Layer 6 of a small transformer language model trained on English Wikipedia (10 layers, counted from 0, width 128).
A neuron's activation on a vector x is SiLU(gate . x) times (in . x), where the dot is the dot product.

Input weights of the MLP neurons that the questions are about. A number n stands for (n - 500) times 0.00088.
n62 gate: 467 390 449 611 552 553 459 357 512 408 480 402 229 597 444 411 214 439 438 374 492 708 585 537 693 599 118 296 671 349 277 492 384 524 314 500 575 299 424 431 472 745 736 395 419 528 661 414 536 378 617 566 464 480 419 606 448 367 648 451 346 713 809 440 364 623 587 313 396 576 321 559 384 545 467 763 484 536 484 902 532 318 488 422 409 350 607 492 421 439 444 267 512 629 375 321 605 508 663 399 484 692 504 722 549 627 595 479 580 528 367 520 288 667 487 488 512 403 595 703 560 165 425 460 414 593 533 707
n68 gate: 380 356 524 316 520 447 620 290 670 593 424 397 512 508 629 353 455 422 454 348 459 492 439 673 577 631 297 727 479 525 377 580 383 726 492 545 532 221 419 700 357 430 722 643 516 402 285 381 439 422 418 496 455 712 466 545 698 542 585 479 459 354 528 669 225 468 609 496 500 605 632 520 429 287 450 720 472 349 754 581 480 288 608 450 335 500 511 253 464 678 710 545 504 366 463 714 292 444 640 602 689 661 451 296 250 575 339 647 614 459 788 317 492 512 673 25 536 582 337 383 557 520 544 387 451 382 603 393
n154 gate: 706 541 112 488 472 920 484 422 516 706 592 324 354 687 258 459 484 492 405 459 365 593 651 381 310 421 278 375 430 372 471 600 106 319 337 586 508 456 609 350 326 714 391 427 455 370 270 500 549 651 573 541 504 390 575 722 319 392 387 777 484 314 695 645 564 377 454 609 512 516 396 421 350 488 417 587 585 338 278 391 359 500 468 678 500 615 293 729 564 558 512 447 354 659 508 500 354 504 528 427 631 430 613 488 696 351 604 500 548 553 241 619 516 648 382 616 612 529 383 550 629 606 492 548 578 346 549 357
n175 gate: 437 696 375 431 554 621 567 462 508 451 406 529 434 612 668 583 370 441 293 329 596 409 363 366 372 480 393 356 696 143 533 528 263 467 662 626 435 366 652 645 417 513 426 537 575 645 290 228 434 679 579 580 562 396 538 814 287 517 442 605 329 595 374 410 332 597 415 500 364 742 476 460 449 300 530 652 751 409 351 236 500 206 386 601 492 678 733 504 407 340 529 571 537 628 351 241 570 349 341 529 329 672 380 330 442 710 435 513 504 612 558 548 431 601 620 214 480 467 538 445 471 529 414 800 395 310 391 196
n228 gate: 484 417 277 415 397 401 480 424 520 433 620 289 555 437 340 168 719 225 484 437 413 624 829 397 331 523 437 582 520 588 409 384 548 590 547 444 636 180 359 437 445 460 371 425 366 358 743 723 362 262 433 629 555 729 641 400 504 694 426 360 389 488 488 734 437 805 678 431 390 535 310 381 573 575 427 480 567 382 354 543 696 421 294 472 450 519 594 683 589 440 480 604 595 735 461 580 496 457 686 524 464 604 535 539 532 686 248 638 504 690 512 573 465 329 664 586 422 452 326 573 531 334 395 484 352 516 660 369
n260 gate: 207 363 579 438 818 530 418 693 272 445 429 526 373 466 206 683 500 809 357 479 722 366 526 705 686 657 407 647 410 453 534 550 175 500 156 611 617 446 673 462 530 685 715 457 317 542 525 487 449 440 483 682 462 581 523 624 601 435 479 526 316 360 525 424 521 596 256 574 420 609 717 620 452 504 557 698 428 589 558 508 749 347 496 599 199 434 739 466 737 401 311 539 619 426 339 303 521 613 312 496 308 504 580 509 628 522 237 509 618 393 365 574 521 599 615 270 354 722 705 709 559 508 500 382 431 745 448 355
n290 gate: 624 573 511 500 466 500 492 566 609 485 233 354 289 538 648 511 477 670 403 423 392 394 535 539 439 649 553 656 843 384 635 444 445 258 496 434 556 597 587 355 473 330 470 680 523 458 352 403 404 546 653 715 431 412 560 701 265 167 344 632 623 599 451 496 246 463 716 476 473 663 402 470 539 435 570 714 401 580 425 523 416 481 282 551 421 463 783 450 478 504 451 515 454 575 798 670 531 719 684 412 427 694 653 596 469 523 590 378 690 438 534 634 303 597 623 251 651 523 304 618 602 416 590 534 442 485 430 373
n62 in: 692 500 353 454 393 634 252 596 814 526 602 561 603 534 338 814 513 443 719 189 621 541 643 387 547 387 573 547 418 483 206 382 456 389 435 457 420 643 773 629 517 530 726 358 522 577 432 461 621 279 483 553 345 298 575 326 551 478 286 710 638 607 525 470 474 437 676 712 705 798 449 546 337 452 592 430 436 534 433 500 714 281 339 347 364 727 674 374 450 251 423 617 750 783 552 422 461 555 500 405 643 256 715 621 409 586 479 571 248 578 504 311 517 696 504 542 593 552 425 610 645 319 356 197 565 740 387 344
n68 in: 425 451 511 336 541 448 602 425 681 456 482 365 533 563 360 533 538 628 428 362 489 582 474 522 500 717 252 695 466 587 384 653 215 485 407 556 515 493 614 377 207 688 496 567 496 630 629 320 604 463 392 519 582 578 394 586 658 557 493 523 522 677 329 390 250 533 538 550 559 386 445 684 420 459 485 523 533 311 558 581 397 448 679 451 401 652 428 298 417 711 493 530 422 550 671 489 448 383 500 675 616 605 600 604 437 442 504 795 876 429 485 420 482 635 770 427 595 616 523 511 555 307 390 272 609 189 541 276
n154 in: 634 567 593 788 467 700 244 609 588 369 516 604 608 570 557 670 508 596 563 363 334 571 671 642 574 557 875 619 333 605 450 281 699 713 479 337 443 545 603 392 426 483 529 450 459 372 665 462 707 517 504 627 645 442 591 504 385 712 697 542 346 413 399 533 151 630 445 389 401 537 586 359 530 417 771 445 381 798 488 566 743 397 443 593 745 759 609 450 524 874 656 362 529 389 521 467 434 357 541 811 500 630 525 591 771 489 418 479 356 637 685 807 516 337 470 463 447 608 470 517 599 529 549 582 517 455 680 621
n175 in: 411 460 426 371 576 696 617 452 342 940 614 621 464 256 437 460 585 342 435 468 408 504 500 428 425 656 492 429 472 415 532 324 655 484 464 439 119 598 516 508 416 678 563 172 568 764 440 524 460 621 760 480 492 468 551 601 690 496 532 642 665 293 547 646 472 304 475 447 536 381 296 749 500 259 439 764 703 564 718 579 472 636 410 549 433 492 591 520 777 609 421 524 408 405 544 452 464 764 418 572 339 342 568 512 596 594 708 335 210 404 568 621 422 694 355 488 531 548 414 369 611 720 488 500 561 420 557 500
n228 in: 444 452 665 581 571 603 484 572 380 387 210 623 500 642 558 441 591 755 380 457 275 545 382 405 535 450 649 504 365 309 350 519 432 449 343 317 183 696 586 217 614 504 594 598 614 299 391 603 575 706 535 488 378 697 486 508 309 444 547 572 476 477 581 613 473 577 307 718 297 694 554 420 452 555 492 592 598 284 389 676 492 233 419 564 461 546 434 666 569 364 364 444 587 731 374 579 527 361 674 693 409 341 343 158 686 524 647 589 402 626 543 469 523 273 708 628 361 338 653 476 457 394 527 687 528 355 532 476
n260 in: 429 364 349 572 410 656 570 570 475 464 729 467 660 406 549 520 533 728 563 422 668 434 414 755 537 572 622 565 372 794 529 628 487 528 373 562 613 676 439 295 239 690 504 484 365 394 293 702 557 208 615 387 704 795 612 640 702 383 528 512 331 321 700 735 496 504 307 672 524 585 560 448 672 508 500 620 455 373 719 659 443 390 287 51 355 480 406 356 612 363 350 306 471 445 508 422 524 577 408 512 533 637 435 561 582 489 496 466 508 327 439 345 416 405 648 395 721 701 479 483 634 394 464 277 636 516 760 623
n290 in: 376 281 651 590 618 485 429 418 231 701 431 552 363 337 602 374 530 272 470 700 422 669 515 478 489 576 441 394 697 339 700 486 391 423 511 534 293 496 617 596 747 463 646 670 430 566 452 679 315 422 585 489 707 496 480 545 551 439 225 624 619 618 504 485 632 402 606 284 434 690 438 385 353 511 610 421 339 577 496 559 665 644 467 673 420 536 562 586 193 347 464 519 315 671 518 392 699 496 420 526 493 421 577 493 593 471 591 127 482 537 449 579 453 567 263 475 446 437 530 481 533 360 406 672 384 559 362 385

Each question shows a token from some text and the vector x that enters the MLP there. A number n stands for (n - 500) times 0.013.

" He": 412 454 601 439 441 473 462 363 495 372 428 544 347 539 462 459 559 501 485 577 469 464 529 463 505 591 508 520 504 524 397 440 680 450 546 331 559 565 414 475 565 293 466 403 373 531 508 527 600 470 572 456 524 452 437 584 477 496 405 475 497 560 461 488 428 434 449 631 509 499 477 604 457 510 529 461 447 517 479 520 445 441 658 560 371 483 203 496 673 560 418 476 461 488 512 339 566 629 596 564 477 585 398 432 439 276 481 537 487 489 589 597 533 468 561 448 552 523 447 453 360 473 586 469 509 320 560 508
The three highest activations, in order: n62, n68, n260

"I": 461 427 531 561 655 507 383 428 438 471 494 403 454 426 626 592 536 617 526 547 326 475 684 398 471 424 707 526 621 517 633 563 493 694 477 506 324 550 555 637 555 511 496 422 472 721 382 572 617 587 497 512 598 453 504 654 559 635 512 646 432 408 509 539 572 489 488 379 402 352 582 384 510 547 592 529 515 618 480 563 444 461 632 504 561 414 354 446 317 589 508 561 451 443 505 448 475 473 462 526 479 566 615 387 509 360 492 495 319 497 525 692 495 494 541 425 524 473 556 320 333 698 553 651 500 470 439 446
Which neuron lights up most? n175

"N": 478 472 620 663 381 494 425 394 536 340 486 391 520 617 654 583 592 533 386 396 515 473 594 503 477 365 427 453 462 580 556 566 382 622 477 614 606 498 459 349 369 458 452 454 529 614 425 453 646 480 551 522 606 538 481 445 495 555 379 460 383 603 506 523 483 646 524 524 526 397 518 457 604 561 397 362 371 535 437 469 427 500 516 505 582 429 301 447 482 515 488 430 565 388 517 598 511 368 535 371 600 487 430 547 547 273 375 569 522 423 671 768 457 445 479 500 545 460 484 477 481 636 440 464 538 579 425 558
Which two neurons fire most, strongest first? n175, n290

"12": 424 449 516 622 451 458 522 537 457 351 393 501 577 442 521 606 553 461 568 549 456 308 579 386 388 349 469 589 440 516 553 429 499 594 470 505 354 406 639 481 611 614 460 506 572 556 428 475 475 419 575 453 543 551 506 485 701 454 558 472 482 383 535 529 498 380 608 346 513 519 489 416 642 503 460 480 415 486 578 567 284 596 568 430 441 476 295 441 360 576 541 445 570 463 548 590 558 558 536 567 494 394 515 449 417 477 436 589 503 449 653 432 466 621 486 584 480 532 476 559 637 544 598 527 620 531 548 736
Which two neurons fire most, strongest first? n62, n228

" m": 553 579 632 411 473 501 495 572 420 475 441 574 421 563 620 436 450 556 545 484 601 495 476 595 584 524 528 432 537 479 334 626 585 439 498 521 394 485 427 432 430 417 542 459 528 561 521 601 485 516 580 486 523 462 439 579 607 388 444 422 490 462 545 562 507 472 538 434 433 406 632 681 407 513 341 510 439 532 484 439 436 494 492 462 458 569 257 571 437 479 600 377 522 478 518 477 394 644 605 499 433 392 551 707 520 242 500 537 451 409 444 480 517 462 600 482 571 496 347 259 529 490 423 347 451 443 547 535
The most active neuron and its activation: n68, at about 0.37

" T": 566 421 638 475 541 499 449 500 437 484 524 505 446 506 502 498 478 535 383 564 352 480 526 472 539 470 428 476 473 507 468 488 498 599 489 560 548 543 568 335 444 581 511 580 615 467 473 459 579 512 586 506 403 456 398 369 395 451 613 477 498 458 546 565 511 489 500 483 529 401 436 687 534 564 378 495 497 513 399 566 496 524 510 634 490 477 269 529 454 483 483 541 604 421 476 548 496 479 554 520 474 464 487 557 509 163 406 501 432 419 560 490 479 520 450 593 478 547 519 662 605 530 542 407 583 586 384 526
The most active neuron and its activation: n290, at about 0.35

"ast": 512 406 520 456 439 623 477 653 557 433 535 488 355 426 537 449 616 634 697 611 452 502 462 394 484 633 553 576 488 537 500 513 786 616 568 692 463 542 617 537 740 673 425 593 586 653 574 531 583 531 544 420 459 476 507 479 571 482 657 587 467 561 495 461 534 535 532 410 558 498 489 510 748 389 527 321 575 458 488 504 517 539 492 431 491 595 351 385 356 464 523 321 494 705 497 541 539 508 584 414 462 400 714 543 432 347 374 450 472 361 561 515 567 588 549 458 494 340 627 514 334 421 497 342 566 490 491 440
The three highest activations, in order: n228, n175, n154

"ights": 469 360 496 607 498 461 314 431 369 349 496 535 655 490 390 445 457 440 765 585 506 561 432 518 643 533 610 559 391 633 515 444 384 577 416 509 583 528 666 436 583 582 375 492 498 577 583 564 585 512 421 480 520 472 510 509 574 409 394 464 444 567 457 557 496 519 300 512 555 530 688 482 591 628 570 486 496 399 502 445 561 274 529 532 530 497 262 529 502 433 541 422 570 501 491 540 548 515 509 675 398 537 513 568 535 380 461 397 660 589 695 641 416 508 533 505 519 552 418 431 411 475 594 346 439 535 469 503
Which neuron lights up most? n260

" S": 504 488 654 401 503 553 484 519 411 422 577 388 716 521 516 455 462 507 479 551 622 475 510 383 432 557 571 509 347 616 448 558 597 562 442 408 323 475 618 505 465 489 487 537 622 550 504 430 471 509 421 506 531 526 428 511 514 538 444 565 534 459 601 602 591 426 418 577 544 469 516 609 416 478 490 373 570 467 460 571 506 576 295 649 447 449 314 528 462 502 410 296 530 373 488 575 546 520 518 742 554 507 455 591 410 196 443 509 519 539 599 531 454 527 489 525 387 522 479 478 490 491 556 297 497 476 525 525
Which neuron lights up most? n290

"enc": 455 490 571 432 439 441 436 647 416 495 417 432 391 473 533 600 642 475 497 513 399 478 577 372 444 580 399 514 548 502 462 584 635 550 559 540 247 677 347 624 615 475 497 454 597 436 453 590 438 522 550 648 540 408 438 505 571 526 643 645 474 456 553 507 425 551 533 544 368 368 660 504 642 629 436 569 435 470 497 220 542 492 679 399 493 487 366 510 382 391 452 521 671 563 484 590 486 507 575 417 478 507 447 434 370 419 621 415 329 667 478 441 518 534 456 473 557 428 538 544 454 237 465 525 554 394 572 465
Which neuron lights up most? n154

" ": 510 438 536 519 443 528 409 457 411 428 431 476 562 478 415 494 474 527 407 548 428 242 661 500 480 293 478 529 457 597 561 458 473 530 486 389 377 517 575 476 563 580 528 492 428 564 479 535 531 397 539 541 456 574 514 399 437 478 508 492 474 444 647 559 405 484 577 382 507 554 434 450 509 497 320 462 510 647 464 457 431 658 513 422 613 424 312 512 397 492 569 379 580 467 523 550 590 556 381 592 481 442 519 538 440 443 472 582 478 464 584 386 514 671 558 568 535 534 523 537 616 426 530 530 527 558 592 478
The most active neuron and its activation: n68, at about 0.2

" pro": 489 557 597 308 520 573 480 407 582 458 371 604 483 564 522 379 617 351 473 396 578 453 568 378 540 402 592 556 589 454 550 568 590 480 477 463 523 516 417 448 476 269 516 478 625 495 498 515 479 641 570 485 623 329 463 442 491 428 452 599 506 363 460 566 377 571 580 418 616 674 393 443 539 458 527 468 480 519 403 385 444 551 478 561 362 514 202 497 416 476 537 516 465 490 499 452 514 586 525 539 380 544 640 454 464 386 575 491 492 404 670 510 537 578 528 534 604 523 324 471 429 510 515 479 485 524 530 441
Which neuron lights up most? n290

"ile": 568 405 489 685 522 553 273 437 548 444 496 445 343 482 374 551 444 646 834 535 446 493 577 369 574 306 499 584 561 409 460 426 492 567 426 501 561 524 575 586 594 512 469 323 451 550 456 598 469 686 417 633 461 587 538 466 487 500 429 511 350 541 474 510 507 517 523 416 384 468 323 386 504 501 637 435 530 526 421 572 524 525 534 494 603 473 440 387 465 549 505 549 435 596 487 475 553 648 477 607 493 456 558 518 439 219 442 527 467 518 565 587 491 503 369 640 606 495 324 408 486 518 372 510 472 469 487 559
The most active neuron and its activation: n154, at about 5.5